Layer 6 of a small transformer language model trained on English Wikipedia (10 layers, counted from 0, width 128).
A neuron's activation on a vector x is squared ReLU(weights . x + bias), where the dot is the dot product.

Input weights of the MLP neurons that the questions are about. A number n stands for n times 0.0045.
n66 (bias -0.011): 44 -27 3 -13 38 -37 10 -37 16 9 -5 10 24 13 13 -3 -10 -1 -26 -10 15 -14 -37 -7 5 9 14 -31 3 1 -35 -62 -38 -28 -32 48 -2 18 -49 57 18 0 23 -36 -28 36 -1 -4 -39 19 -9 34 6 -2 10 25 8 -19 12 -5 23 30 36 -3 -2 11 -11 -30 4 -23 -2 -8 7 -31 -1 31 -19 -43 16 -25 -18 23 12 -44 -11 3 32 -11 15 -4 9 -13 28 24 -17 3 -9 7 -25 10 -47 7 -31 -25 -7 29 25 3 7 15 -17 14 -5 -23 14 -22 46 -57 48 4 25 40 -4 -13 22 -7 7 -21
n146 (bias -0.018): -65 11 26 3 41 51 55 3 41 -1 14 7 54 -39 -16 8 14 13 43 -7 -28 46 -29 27 -27 18 16 -51 -14 -62 -40 -43 14 35 29 -4 34 25 -26 -25 30 14 -27 0 -27 20 -66 -12 -32 12 -23 -15 11 31 -4 4 13 -2 48 4 -53 6 12 -15 17 -2 -53 -34 57 22 1 18 15 15 -13 9 2 -72 23 -11 -63 31 -45 -13 -41 -52 47 -33 27 27 -11 -16 13 -36 -12 0 3 4 -22 -59 7 4 21 -9 31 21 -27 11 -49 22 -39 -30 -30 0 74 -3 46 -29 86 -6 30 15 14 -12 -61 41 -69 -33
n169 (bias 0.001): -16 17 15 -71 13 -57 29 -55 21 30 -6 -19 26 4 -50 27 -12 -22 0 19 32 -8 9 39 -32 21 37 37 5 -33 22 -23 10 -13 -5 -23 -8 -1 8 29 31 5 -26 1 -12 10 -14 -13 3 -35 7 5 3 -10 -9 42 -4 -7 14 39 -27 -22 5 -3 2 -41 -15 -18 22 -33 -6 -1 -18 5 -6 14 -30 -35 24 -31 6 9 6 21 -13 -1 53 -10 13 26 -49 30 7 -62 29 38 -12 -34 -42 16 1 -2 17 -21 14 84 -10 -30 6 -24 -8 -9 -4 28 -11 50 56 -19 11 13 -8 18 -16 -12 -2 19 -18 -16
n185 (bias -0.016): -23 -9 7 33 21 12 -4 2 35 4 55 13 -35 -27 -10 31 30 -31 5 -15 -23 17 -63 -24 -27 67 -46 2 -2 6 -24 1 -1 -3 11 6 23 26 39 20 25 -13 -2 -53 1 10 -35 -27 -6 20 7 2 -52 -5 -13 19 17 -4 10 -9 -34 26 14 -9 28 57 -34 -1 26 15 -23 -13 3 7 -1 -38 20 -32 14 16 22 10 36 -63 -20 3 -9 -24 -23 -23 -17 -27 6 -21 26 -36 -18 -18 11 -24 29 78 33 37 14 18 18 16 -48 1 30 -15 -10 3 -9 46 5 -10 -16 -36 49 -33 -2 -13 -37 -10 10 -42
n229 (bias -0.005): 26 8 1 36 64 9 -13 14 -3 -3 5 3 -4 -15 -11 36 -13 -25 -2 -1 -33 10 -44 -29 -66 -16 -6 -16 11 -57 -7 -1 -13 8 -38 -10 -22 8 -28 -22 9 30 -32 48 -23 -12 -23 -11 9 66 -8 9 -56 -24 3 -7 1 42 5 -49 -38 -4 25 15 6 -6 -14 -25 -8 39 -20 -2 16 7 -21 27 34 -1 8 3 -2 24 -25 7 -25 3 -36 -2 1 -1 -3 16 31 -29 -13 -5 -8 -21 4 22 6 -36 -30 -31 40 4 64 30 -9 53 2 24 -2 14 18 16 69 -5 54 -26 21 -30 -34 14 9 2 23 4
n269 (bias -0.007): 7 -3 6 -12 -4 -6 35 6 16 -41 11 -3 41 -9 -6 -21 20 -37 -4 22 -20 3 -11 -12 13 9 -15 24 -5 4 -1 -40 -7 -5 1 -12 53 -18 -13 -13 17 18 -18 -49 9 12 16 27 -10 -2 -28 -13 -18 -6 32 -21 -20 -9 -21 -26 29 -21 -11 -15 -20 -15 -21 -2 14 46 8 14 11 8 -2 -3 -1 7 25 25 -6 14 -2 -16 0 -16 15 26 9 28 8 10 7 25 -18 -18 -6 -4 -19 -1 -24 -28 -25 2 -16 27 29 -3 -6 -18 40 31 -16 -2 -1 -14 -5 17 13 -7 -15 13 25 -22 -6 3 -6 -2
n288 (bias -0.004): 19 -46 10 -9 12 7 -25 -22 -6 -21 -31 19 23 1 -38 4 12 16 -19 0 -8 38 1 45 7 7 18 7 -32 16 -14 -18 -23 4 -2 -16 -13 23 4 28 0 0 11 -13 -30 31 -1 11 2 28 -9 62 -15 -16 18 23 41 43 17 -12 18 36 -26 -10 6 -17 10 15 -22 9 4 -15 63 6 1 -1 -42 -14 6 45 -40 -10 -38 26 8 32 -14 9 -15 -41 -22 54 22 30 -12 10 16 -39 2 18 12 13 -23 -14 -11 -15 -26 6 -24 7 60 2 5 -46 14 -5 4 -28 35 -46 23 -20 -20 37 -3 1 10 -13
n298 (bias -0.024): 38 28 -30 -20 57 -4 -35 -37 26 15 30 39 15 -11 -4 -5 3 -64 31 59 -44 57 -14 25 12 -12 -6 6 -10 13 -15 1 -12 7 -21 -7 -8 -41 -3 5 15 94 59 24 -17 30 -1 37 -5 -21 -48 4 -20 7 -17 32 15 29 -31 17 -52 9 1 -22 -16 11 0 -32 28 26 -44 26 30 31 36 7 -21 22 9 33 -20 -3 -48 -69 -31 -20 2 -18 25 -41 -25 -29 -18 4 -11 -10 0 -19 4 7 -5 27 22 -76 -41 29 29 6 41 -3 -34 -10 -25 3 8 40 -27 -1 -18 14 10 -2 -36 34 -60 -38 -8 -36
n318 (bias -0.003): 1 -20 0 25 -1 -4 -25 -13 0 -22 -2 35 -20 -28 -15 2 -33 26 46 14 -6 -11 26 57 12 18 -5 -22 -1 -24 6 41 21 -2 -16 39 -34 -5 -31 11 -3 -13 -42 -2 1 50 19 5 -25 -2 -27 -10 11 -35 6 11 24 2 -6 -7 0 -26 27 30 -2 23 24 -9 27 12 5 -43 46 21 2 16 -4 -12 31 21 2 -31 -22 -16 -25 -8 18 -19 14 -11 -48 15 39 7 2 -2 -7 -19 26 -14 17 11 13 -32 -44 -15 -8 -17 -3 -17 -22 -21 0 -36 0 29 1 -14 -43 15 7 18 7 10 26 -44 -37 25
n359 (bias -0.009): 25 -29 3 69 23 -54 8 -52 -38 -5 -23 17 16 -10 10 40 26 20 44 6 -5 -36 -37 24 14 0 -21 17 40 3 -27 7 -27 -13 -21 5 20 -68 35 50 -15 -17 -28 -18 21 5 1 -1 -11 30 -41 -38 -62 9 -35 -59 24 7 -12 -33 -76 7 26 -57 11 -43 18 -8 -7 28 13 12 -12 -4 29 -30 2 5 31 -13 -20 0 -17 10 4 -20 -4 30 21 -1 14 -45 -3 14 32 44 8 -49 -43 41 -17 24 20 24 14 22 -35 -13 17 18 42 22 -1 -12 -5 -16 -8 -7 7 22 20 32 -47 -8 -15 23 -7 23
n414 (bias 0.006): -11 -30 -3 -41 -14 -25 15 -47 -50 9 0 13 -2 -17 -11 -6 10 -35 46 0 15 -8 -49 -32 9 -12 -9 9 -27 11 -5 10 -8 3 26 3 -21 0 -31 -19 -17 -17 12 14 -30 -9 -32 -11 -3 9 30 -15 2 3 26 9 34 7 -7 31 15 -16 15 -6 -9 -30 8 10 19 -7 -7 10 27 1 -19 7 -4 -15 11 -7 45 20 -7 1 -18 1 -1 -21 -6 10 24 13 -7 19 0 -46 -1 17 -10 11 12 -37 29 -18 24 21 -8 2 -9 8 39 26 -4 -14 -20 31 5 -6 -18 21 21 -21 -20 -1 7 -24 -3 27
n538 (bias -0.004): 5 -7 10 26 1 -40 -11 2 -27 -9 6 -28 12 -7 -1 3 13 -2 -3 49 -20 5 -22 -14 -6 13 9 10 -12 -24 -3 -31 4 15 -13 -26 40 -36 2 29 -38 -10 19 -3 19 3 1 21 4 -9 -7 -8 20 5 -1 -12 -19 -10 10 -35 18 -5 -8 -20 16 -27 -22 5 2 -3 -13 0 1 -9 -22 23 -9 -1 16 31 -28 7 5 -9 30 -38 -9 0 4 27 -7 13 -15 6 22 -2 13 16 -10 -38 -10 -9 7 -8 -50 16 39 9 -39 7 11 33 -60 -28 -17 9 -8 16 -1 22 7 35 -22 -25 13 -14 9 -16
n639 (bias -0.009): 25 -45 28 11 -26 -23 14 5 -20 -53 -17 6 59 -13 -13 12 27 -22 18 35 -21 2 -1 -14 -24 -1 15 -5 -17 16 2 1 14 2 -7 -22 40 -59 -6 25 18 35 31 -38 28 41 -16 40 4 -10 -23 19 -1 14 12 -41 -23 15 -5 -40 16 -56 -17 -10 -8 -23 -14 -4 -4 27 -12 -2 -16 12 -28 10 -16 15 39 5 -11 2 -21 18 -5 23 -19 1 14 26 13 -5 36 5 8 -6 -5 -2 38 0 -30 -2 0 -15 -33 30 41 -11 -20 -15 20 16 -18 -39 10 1 1 19 15 -15 -6 7 11 -43 -8 -32 4 16
n679 (bias -0.013): -3 -60 6 -3 20 3 -25 19 -23 18 30 21 76 -76 -4 -9 24 1 -10 26 -13 8 4 -17 33 18 -15 -18 -18 -4 -21 -7 21 23 15 29 -4 -2 -7 9 5 -25 -27 -8 -11 -5 -39 -34 -27 1 -22 15 39 26 12 -23 11 22 -20 -21 -16 -20 -13 -16 -12 54 -37 -6 48 13 -18 26 38 51 -13 -9 44 -15 10 6 -35 -62 2 -11 -28 -50 -36 15 16 28 21 25 29 -23 54 9 48 -16 -11 1 5 -7 5 0 -2 57 8 12 -30 7 -21 7 -4 -14 -26 1 -22 -2 -6 -16 4 9 -38 27 -4 -12 -15 -58
n681 (bias -0.023): -15 1 25 3 20 0 32 -16 30 -8 -12 -2 -2 -9 -12 46 -67 -6 38 29 -32 16 -22 -39 23 -36 -11 -66 -33 4 -38 25 -18 33 46 4 9 -4 -17 38 4 34 34 -44 32 7 -3 32 -11 40 -38 -16 -23 14 -14 -28 10 27 12 -8 8 -28 -6 -24 -42 -30 1 -16 -8 -11 -25 -56 16 -1 44 -20 36 -16 21 22 24 15 -38 15 -9 25 -48 -8 54 7 -41 49 19 9 -4 -57 -17 -26 1 -37 22 14 -24 -22 -16 47 2 16 -45 -2 21 46 -16 -23 14 34 34 -12 82 -9 0 -9 -55 -27 5 45 43 42
n697 (bias -0.006): -13 16 24 -30 16 -89 -20 15 57 -24 27 -10 7 22 -10 -9 -18 -15 41 16 -47 -1 6 2 -7 46 2 -7 34 -5 -34 5 -1 -46 5 10 -1 2 4 19 23 11 -4 9 1 22 -14 19 -25 35 45 -23 -59 12 44 24 23 15 -41 -3 -37 6 14 -3 14 -39 -41 -8 39 0 -13 21 17 -1 44 -19 21 -15 1 4 63 -22 33 -13 -5 -25 42 20 -12 -17 39 3 24 1 28 7 -26 -28 -59 -17 9 1 -59 -18 41 -10 -25 38 -15 -13 12 45 -19 1 8 36 -10 -7 -42 20 18 -41 3 -32 -18 7 13 -11
n707 (bias -0.009): -16 29 -8 11 45 45 3 -56 -8 -19 -26 6 4 -42 -21 -29 -66 58 13 16 20 -4 -13 -15 -20 -32 0 17 22 55 -31 -45 18 8 9 -26 -26 0 -4 -22 30 -5 -30 -62 -20 -15 -24 -38 5 44 30 43 8 -7 44 62 31 3 14 -7 -20 14 51 -16 52 -11 9 15 9 4 0 17 -26 35 -25 -21 8 14 6 -42 -9 22 -17 -4 -57 12 -13 25 33 6 16 24 3 -14 -16 -8 -5 -52 -19 26 -37 11 -12 -24 17 18 13 20 -26 57 16 -44 -10 16 40 52 48 -40 37 26 8 -52 -37 -51 -11 -3 -9 3
n739 (bias 0.000): 26 3 2 12 -23 -16 34 0 2 -31 17 28 25 -4 -23 -21 14 11 -1 -6 -3 -8 -17 23 26 -7 0 -1 11 -4 -17 -49 -1 -8 9 44 -20 7 -43 31 35 -27 -7 -27 -6 -10 -15 -21 -25 -27 -10 17 30 -1 6 49 7 -20 -6 25 23 -15 8 2 22 -18 -13 3 -22 19 18 4 -8 -19 -26 -10 2 -8 16 -37 -37 20 26 14 -7 0 29 27 21 4 30 11 -8 -12 3 -20 -9 11 -7 24 -38 17 -12 8 -12 -5 5 -9 -18 -5 -1 21 1 18 53 6 19 -44 -10 18 6 42 -2 -5 -9 9 -2 37
n750 (bias -0.005): -12 25 30 -30 25 -19 9 13 -6 -6 53 -3 20 -71 -7 33 11 -5 -8 -6 -17 22 -15 48 -27 -30 -4 49 -6 50 -31 -3 -12 0 -10 -20 -39 -19 -6 13 2 5 -17 7 -3 -11 -41 1 0 7 -29 54 -19 16 -49 10 -24 13 27 26 -9 21 46 -6 8 -42 -11 -19 -17 24 -65 -7 28 33 23 78 -38 13 26 8 12 -17 8 25 -9 1 20 -48 4 -21 -35 20 -18 -48 -7 -28 33 -3 -40 55 60 4 -6 -24 37 11 12 30 3 27 -21 5 -9 10 -39 23 -47 -13 -23 -21 -7 36 -59 -22 -6 -39 4 -19
n817 (bias -0.013): 62 7 28 -17 19 15 -11 27 -35 -33 -41 -1 16 -35 -22 12 -23 -13 25 48 -57 20 3 -14 -15 -62 -27 -10 13 28 -21 -2 -24 25 13 -24 47 -23 2 49 13 9 9 12 -28 -4 25 -70 22 27 -13 35 3 10 -13 -22 8 12 9 -4 4 -17 -16 -14 -37 38 -8 -8 11 20 -7 -8 -5 14 -16 -21 28 -56 16 -38 -10 4 -40 -44 -42 31 -21 -21 2 8 -16 34 36 -56 4 15 20 -1 -7 40 -12 69 -5 -16 2 62 -34 -26 -7 -1 14 16 -35 -14 16 21 33 -1 20 16 -31 -11 9 -28 -8 19 21 33
n846 (bias -0.020): -44 15 15 -44 43 13 42 -39 -5 19 -34 24 12 13 -8 -18 -46 45 65 38 -38 5 -35 37 18 -18 -5 17 11 16 -66 33 -54 -1 8 -59 -26 27 -15 3 39 -38 -9 -41 -25 9 -1 -39 -39 49 61 1 10 81 -31 -18 20 8 -14 24 20 11 35 -12 -21 23 17 -54 49 18 -40 30 -19 3 19 -13 -16 -1 14 5 -37 21 10 -45 -16 -52 0 4 -8 -31 -38 -8 -10 22 41 3 -16 -22 -21 65 14 46 19 -18 -24 -7 -29 25 27 -20 -25 42 -20 44 25 -19 -6 15 -48 -32 21 31 17 -33 -20 -45 -63 -36
n872 (bias -0.021): -48 24 -6 -10 -6 13 7 -11 38 10 -52 -38 5 -21 -53 -17 5 40 -10 -38 13 -8 -19 -11 -22 -38 -23 -20 7 46 -4 -34 7 38 -15 -23 29 -22 4 5 -13 32 17 21 7 -8 -7 -1 6 38 7 2 -17 -36 24 -36 33 -1 13 -16 -14 10 33 -37 35 12 24 -10 2 43 -10 -16 17 36 -8 -26 16 -2 30 -17 -22 -19 -9 3 -21 -11 21 14 32 -36 12 -34 35 -45 -7 29 -16 -30 15 32 40 41 -16 41 -2 9 38 28 -34 20 73 -25 -15 -16 29 -15 19 -20 -8 -54 40 -35 -10 -8 4 8 -9 -6
n961 (bias 0.000): -12 -10 -14 -6 41 3 -6 10 1 -12 11 -7 13 -11 -53 15 3 -20 7 14 -16 66 9 4 -15 4 27 -16 -6 -14 1 8 1 -19 -26 30 8 -13 -5 2 -21 25 20 -16 21 -27 -29 9 -20 -20 -6 -12 -9 4 60 1 24 19 -29 -10 28 -10 -27 5 27 -18 34 21 8 -17 13 21 -23 -21 -4 4 -9 -9 4 -20 -43 11 -5 -20 -35 -3 4 -10 30 -32 16 10 3 12 -10 -6 17 -24 -12 -10 11 33 1 -4 28 29 -31 21 3 7 0 29 -9 13 15 -2 -12 3 -20 8 21 -30 -12 -27 -14 -2 -12 15
n964 (bias -0.016): 0 -4 37 23 20 14 56 -18 -8 4 21 16 17 -18 0 7 24 7 -1 15 -5 34 -5 -5 -48 21 31 -22 -4 -4 -10 26 45 -12 -15 -6 -15 19 -29 8 -3 9 -17 -68 -29 -13 -19 13 -25 2 -12 47 7 -1 -27 -47 14 36 -18 19 3 21 -8 -2 -8 -37 -38 0 -17 21 -29 -11 26 27 30 3 -53 -18 18 50 5 41 -41 -14 8 22 19 18 37 -15 -11 -14 13 5 1 -20 -24 -37 27 -27 -16 -3 56 -31 11 12 6 -30 14 -31 -65 23 -13 -40 -24 12 -33 26 -26 -41 55 41 -2 12 -5 16 -13 -33
n972 (bias -0.004): 5 3 -42 -31 19 -4 -15 14 35 -10 -10 49 46 -33 -4 -54 6 5 11 50 -15 19 -13 6 12 2 -1 -2 35 -51 32 1 -13 -66 -12 19 -9 -31 -6 -12 36 36 23 16 -6 7 -18 -11 6 -36 6 -8 21 20 41 -12 -19 50 12 5 15 -19 3 -1 16 -35 6 -12 -6 14 2 -24 17 -25 -29 72 -5 -16 8 22 -5 2 -30 11 24 -33 13 -20 29 3 7 21 -12 -7 3 11 -16 -3 -10 -20 -3 6 -25 -21 2 17 0 3 -73 -43 35 -36 12 15 9 35 19 -19 -3 9 34 16 -19 -28 -18 17 -6 1
n973 (bias -0.010): 55 7 20 53 27 -3 1 -74 -17 -13 26 -21 8 -13 -13 8 -3 -21 -14 -6 -33 33 11 36 -9 -73 27 6 27 -6 -25 -27 -56 -9 4 14 -25 -12 -40 11 -12 48 -1 -31 -12 -26 -72 -22 24 59 -25 27 -25 13 -25 33 6 13 -3 -19 -4 16 26 -31 1 20 24 -15 -48 -14 22 -21 -13 -22 -32 12 -4 -73 7 -9 26 23 -22 9 -19 -12 -7 29 -29 42 0 18 -6 -29 -31 -43 -6 -22 -1 -8 -27 -12 25 23 2 56 32 -4 -16 23 9 -5 -17 25 60 28 36 -40 -1 27 51 40 -9 20 12 9 -19 26
n999 (bias 0.001): -42 20 13 -6 15 -18 16 -9 17 -8 -78 30 -38 -10 -8 -15 2 -4 45 -3 -11 5 35 -19 23 34 31 3 21 14 -16 0 -26 25 30 -12 -10 20 40 57 -1 -3 -19 15 21 -9 -14 -12 -18 -10 -13 22 -6 19 -2 -14 25 7 -20 -62 -13 12 43 -22 -20 0 -11 -27 -15 -23 -19 -16 43 58 -22 -40 -3 -23 18 -8 -11 61 2 -43 -32 16 33 -11 16 20 38 22 -47 -18 35 32 -51 -48 -52 12 -35 1 -65 -6 -13 30 2 12 -35 11 38 -9 8 2 12 7 -8 -9 11 -21 18 -8 37 4 -6 -14 -46 -40
n1016 (bias -0.005): -8 -13 -26 -38 74 -35 -13 -28 -48 31 20 10 0 -18 3 4 -1 24 2 -13 -38 7 -25 31 -10 35 49 17 23 17 -19 18 -17 -6 25 -38 -2 -25 -3 14 -10 -3 -28 -43 -29 8 -29 2 14 49 8 -13 -54 17 28 -20 31 5 -19 8 -31 -5 25 4 22 7 -38 -44 4 -7 4 -25 8 11 41 42 1 9 9 -34 -12 36 22 -1 -14 3 -3 -4 15 -45 -21 0 -15 -29 49 -29 51 4 -23 -1 4 -28 19 -4 19 11 15 -30 -8 31 -25 -12 -6 7 -25 12 -11 25 -8 -6 37 5 -7 31 -16 -38 -49 -23

Each question shows a token from some text and the vector x that enters the MLP there. A number n stands for n times 0.081.

" 1": 7 7 6 4 -16 3 -6 -2 4 10 1 8 -13 -4 8 9 -6 5 -4 -11 -3 8 -1 -4 -2 -10 0 -9 1 -6 21 -12 -7 -6 4 9 0 -6 -9 -8 15 6 -1 -3 0 -7 0 -11 4 -8 14 7 11 -15 -7 1 -1 20 4 4 13 -20 -7 8 -12 7 -4 1 1 2 22 -16 -2 2 -6 -2 5 5 -76 -5 7 -5 5 2 4 7 1 -16 -5 -6 13 -3 5 8 -7 9 1 6 7 15 8 -3 13 -8 12 -2 -5 0 -5 -7 -8 0 23 -1 -1 -14 12 30 -10 3 19 -11 2 -3 -2 0 1 6
Which neuron lights up most? n972

"ille": -12 5 3 -14 -6 1 13 8 11 12 -12 12 -10 -6 16 -1 -6 4 10 -5 2 14 22 11 -9 2 -18 -11 -3 3 21 -4 -10 12 1 9 -13 3 35 10 -12 14 2 -6 8 4 -14 6 -6 -3 3 4 -8 -9 -3 3 7 -34 -5 1 -10 -6 17 -10 0 3 2 3 -1 -10 -10 -5 -3 4 0 -3 3 -3 -61 1 -16 -6 17 1 -16 -3 7 -13 -7 -10 8 5 -10 -1 0 0 -1 6 -9 5 8 -4 2 1 5 -17 2 12 -6 -1 -3 -14 29 4 -1 -6 11 27 -8 0 11 -2 20 -2 19 -1 -7 6
Which neuron lights up most? n999

" 1935": -6 -9 -9 -9 6 3 2 3 0 5 -1 2 -1 18 1 22 -7 3 -2 1 4 8 -1 6 1 3 -10 -6 1 3 13 -8 -11 1 -10 23 -8 2 8 -3 -1 10 -3 3 5 6 4 9 -13 -16 2 -6 6 -12 2 -6 -5 1 5 -10 4 -8 0 7 -6 5 2 2 -10 -11 14 -9 2 6 -7 9 -19 3 -69 -4 -3 8 -3 7 16 16 7 11 -12 -9 15 -1 7 8 -12 -3 -1 -1 10 -7 6 2 10 13 4 -16 10 -9 -7 -8 -5 -6 27 -7 0 -31 -14 35 5 -10 6 -13 -5 11 16 5 0 5
The two highest activations, in order: n288, n961

",": -8 4 1 -5 12 -11 -2 7 9 -4 -13 -7 -1 10 -4 10 -13 0 7 2 -9 9 10 8 -3 0 -2 12 -6 4 25 -14 1 -6 9 5 -3 9 6 0 -5 5 8 -1 -3 -4 0 3 -8 0 0 -2 2 2 -2 3 2 14 -5 6 8 5 -3 5 2 -2 -7 7 -24 -11 4 10 -4 2 -13 7 -6 4 -82 -1 4 1 -8 5 18 4 5 0 -12 0 0 -5 1 -4 3 0 -5 -6 -3 9 9 4 -4 5 0 -8 6 -7 -3 -1 -4 10 27 -5 -2 -5 -7 31 7 -5 1 4 -13 -1 18 -1 -10 -3
Which neuron lights up most? n288

" 1909": -3 4 -5 -22 7 0 -7 5 4 -1 -1 5 -4 12 -1 7 2 -5 -7 8 -1 5 5 11 5 11 -8 10 -2 0 17 -4 -3 9 -5 16 -8 -7 4 2 1 15 4 3 -1 2 8 6 -14 -9 0 0 -2 -16 0 5 -2 -4 3 -14 1 -11 9 14 -1 5 4 9 -9 -18 19 -6 4 5 -5 2 -12 16 -70 -4 -2 11 -3 8 27 11 -2 8 -19 -9 15 -1 5 6 1 -10 -4 -1 7 -9 7 -6 -2 11 4 -23 5 1 -9 0 -6 -11 31 -6 -8 -21 -7 28 4 -14 1 -15 -10 11 24 2 -1 2
Which neuron fires most, and how strongly? n288, at about 1.1

" At": 15 5 23 -20 -25 1 2 11 6 -8 4 0 9 2 39 6 -14 -8 -6 0 -1 8 1 -4 4 -10 3 -5 -8 3 15 -21 -3 0 2 -4 2 -15 -11 -2 4 15 -5 7 5 1 10 -14 8 -2 -1 -3 1 -21 -23 -2 -16 -4 -6 -4 5 0 2 11 4 6 3 1 -12 1 10 13 -9 0 1 12 19 9 -61 0 -1 6 -13 -7 3 -8 -5 -6 16 4 8 -13 2 5 -1 3 -2 31 5 14 -5 -4 -3 16 -3 -7 1 -9 5 -13 -7 2 17 9 -3 -5 -16 23 13 1 -15 3 1 5 5 1 11 -3
Which neuron fires most, and how strongly? n269, at about 0.36

"di": 2 -1 -14 -18 -13 0 -16 -15 7 4 -16 -13 -5 5 37 15 4 -8 30 4 26 -16 8 9 7 14 -7 7 18 -4 4 -9 -4 9 -4 6 3 1 4 13 -8 7 -9 -8 -8 -19 0 -10 10 -5 6 -9 22 5 10 0 -5 2 -16 -1 -8 -6 -5 -5 -2 -5 -3 14 -1 -5 7 -3 -7 6 3 -13 -2 -6 -50 3 7 -6 16 2 -2 -3 9 -15 -5 12 -12 8 7 -11 -16 24 4 8 -1 0 9 12 -15 -4 0 -5 -13 -2 -8 5 6 2 27 -2 -9 3 -22 29 -8 4 3 -11 -2 5 27 0 8 -4
Which three neurons fire most, strongest first? n999, n697, n169

" season": 10 -10 -4 -9 1 -4 -9 2 7 -11 -7 9 -9 20 4 11 6 -5 6 -1 11 13 5 0 -6 8 -12 17 -6 2 9 -16 12 -3 -6 11 -14 -3 1 2 2 1 2 3 -11 5 -13 -7 -5 7 9 -5 9 -5 -6 2 -5 -10 -4 7 -4 -4 -8 12 -6 4 1 18 -15 -6 32 2 8 -15 6 8 -15 -9 -68 6 2 -10 1 15 1 -8 9 7 -7 -3 2 1 8 -4 -10 -2 -8 -3 12 0 -3 11 6 2 9 23 -5 -6 5 -19 -1 10 32 -14 2 -5 -20 16 0 3 10 -10 -11 -6 31 10 -8 5
The two highest activations, in order: n288, n961

" matches": 0 9 1 -7 2 -9 -8 -1 14 -14 -16 21 -7 5 13 12 -9 -4 16 -9 14 -8 10 0 4 14 -1 13 -26 3 18 -7 0 -2 -11 9 3 10 11 1 2 0 -2 -4 1 10 8 4 1 7 1 -9 4 -10 -13 6 -8 -6 0 4 6 -4 3 8 -4 -3 14 11 -20 4 16 -2 -5 -13 10 12 4 -8 -71 4 -6 -14 -3 1 -3 -10 -6 13 4 -13 -3 -1 12 6 -2 -8 -2 -17 5 5 12 -3 14 1 13 6 -16 -1 -2 -14 -5 -10 24 -4 7 -6 -4 20 -14 -2 11 -5 -6 -1 24 7 -6 -3
Which neuron fires most, and how strongly? n318, at about 1.3

" f": 4 22 14 9 -22 2 -10 12 4 7 2 24 -13 12 7 19 -2 9 -6 -9 1 4 -1 0 -18 -5 -2 -5 7 -3 -5 -5 8 0 -8 4 -11 -3 -2 3 -11 5 -7 4 10 7 -18 2 -9 -13 -20 -11 -2 -1 -8 -1 22 -20 -7 15 -2 3 -13 16 2 2 8 7 -12 7 -7 -24 -5 8 4 -5 0 18 -47 -11 -7 -21 1 20 5 10 -3 -25 -3 3 8 -4 1 -8 -7 1 -5 3 -1 -7 10 3 17 9 21 -21 -5 12 -9 -7 -18 -19 34 15 -7 -5 9 27 7 -8 16 0 -2 -4 16 8 -2 14
Which neuron lights up most? n750

" Legislative": 9 0 -20 7 -14 -16 -10 -5 2 -2 8 6 10 9 11 3 0 -13 -7 -14 25 -20 24 -5 8 12 -9 14 -8 -3 3 -15 -1 5 -8 8 3 3 -23 1 16 5 1 -3 9 -1 2 -18 -19 0 8 5 3 -7 2 2 -5 -12 0 3 11 2 -6 3 -6 -2 3 5 6 2 18 13 -8 1 1 10 4 3 -61 1 -3 0 7 -14 -16 7 17 6 -5 -5 -1 -7 -9 -5 -6 -5 5 16 -13 7 2 0 -20 -1 2 10 15 1 -9 6 2 -3 23 3 13 2 -17 24 -13 8 -28 10 -10 -1 24 16 1 6
Which three neurons fire most, strongest first? n739, n66, n269

" which": -10 9 -3 5 16 1 4 -19 -2 8 4 -10 -8 3 18 13 13 -1 -1 12 11 -2 17 4 1 11 14 11 4 3 7 -1 -3 12 8 11 -11 -2 -12 5 -6 1 -5 -9 -9 -2 2 -1 -7 -1 -19 -1 17 0 6 -1 -4 -17 -2 4 4 0 -4 13 2 -7 -5 0 -9 -5 7 4 -10 1 -12 0 -10 -1 -71 10 -2 -1 -6 -1 21 6 -1 -9 -4 14 -11 -2 4 -5 -3 -7 -6 -19 13 -1 -3 -9 -8 -4 1 10 5 1 3 -3 -12 3 35 -11 2 -6 -9 31 -5 -3 -6 0 3 8 24 14 -5 -18
Which neuron fires most, and how strongly? n964, at about 4.1

" to": 2 -4 9 -11 10 -9 -12 7 4 -3 -6 10 0 -5 12 14 -15 1 1 -6 2 8 1 7 -4 -1 0 5 -15 -10 13 -2 -7 2 1 -2 -14 0 -2 -5 1 -2 -9 2 10 1 11 -16 5 5 -10 -18 6 4 5 -7 6 -11 -8 2 -2 -15 -6 0 6 9 3 0 -5 -10 18 3 1 1 -1 -3 25 3 -74 -7 2 8 -3 13 11 14 -16 -7 -2 13 -9 5 3 -5 11 -4 12 11 -1 14 -12 4 -13 -8 9 1 -1 -3 -8 -4 -8 -8 17 -3 16 7 -4 31 8 -14 -4 -8 7 -5 8 2 5 27
Which neuron fires most, and how strongly? n817, at about 1.7

" Si": -9 -1 -3 14 -37 0 -13 11 -5 -9 -5 6 3 -9 18 11 10 -9 7 -14 6 14 20 0 10 8 -8 -13 -7 -4 21 -4 4 2 3 6 9 -10 -5 -10 -3 -7 17 5 12 4 12 17 5 1 -7 -11 6 -6 4 4 -8 -11 5 -16 7 -21 -13 1 -1 -6 -24 8 -7 0 3 -3 -20 12 3 2 -2 13 -36 1 -4 -7 -14 -2 25 25 -9 0 10 2 6 -8 4 10 3 12 -16 37 3 -3 -5 4 -11 -19 -4 -16 19 -13 -16 4 10 2 33 -2 5 -6 2 27 -19 12 -7 -7 0 -13 16 6 2 -13
The two highest activations, in order: n639, n538

" created": -19 5 -10 -4 8 6 -4 -4 -7 -1 9 -7 -9 1 5 8 -9 -1 -3 5 11 8 10 -5 3 9 5 -6 9 -8 15 -6 7 0 -12 9 -21 -11 2 6 -9 10 17 -5 3 -7 3 -9 -3 -4 2 -4 1 -2 6 -3 -9 -13 -3 -3 5 -22 2 12 16 6 2 3 3 -3 22 -5 -2 -1 2 12 6 0 -71 -11 -8 -12 3 12 -5 7 -3 -11 5 9 1 -1 4 7 3 0 1 -3 8 -5 5 6 -19 3 4 -5 -12 20 -11 3 10 8 39 2 2 -12 -6 31 -13 1 -12 -20 -4 -5 13 13 9 8
Which neuron fires most, and how strongly? n961, at about 4.6

"a": 7 7 4 -7 2 -14 -8 7 4 2 3 4 -8 -3 34 10 -10 11 -13 6 -7 -5 7 -6 11 -9 -5 13 7 -4 24 -17 -1 1 -1 -6 12 -9 8 -4 14 7 -19 5 4 -13 11 -10 3 7 6 -4 -3 10 -8 5 -6 -15 -2 12 -3 -7 -1 2 4 -1 -9 4 -10 -6 8 0 -14 -4 -3 11 -2 -6 -63 -2 5 -3 31 12 29 4 2 17 -5 14 -4 -10 1 6 -7 -6 4 22 -18 6 -10 -7 -3 2 6 11 -10 -5 -3 -3 -1 5 8 5 -11 -14 -14 23 -9 13 -6 -3 -19 -13 3 4 11 -2
Which neuron lights up most? n697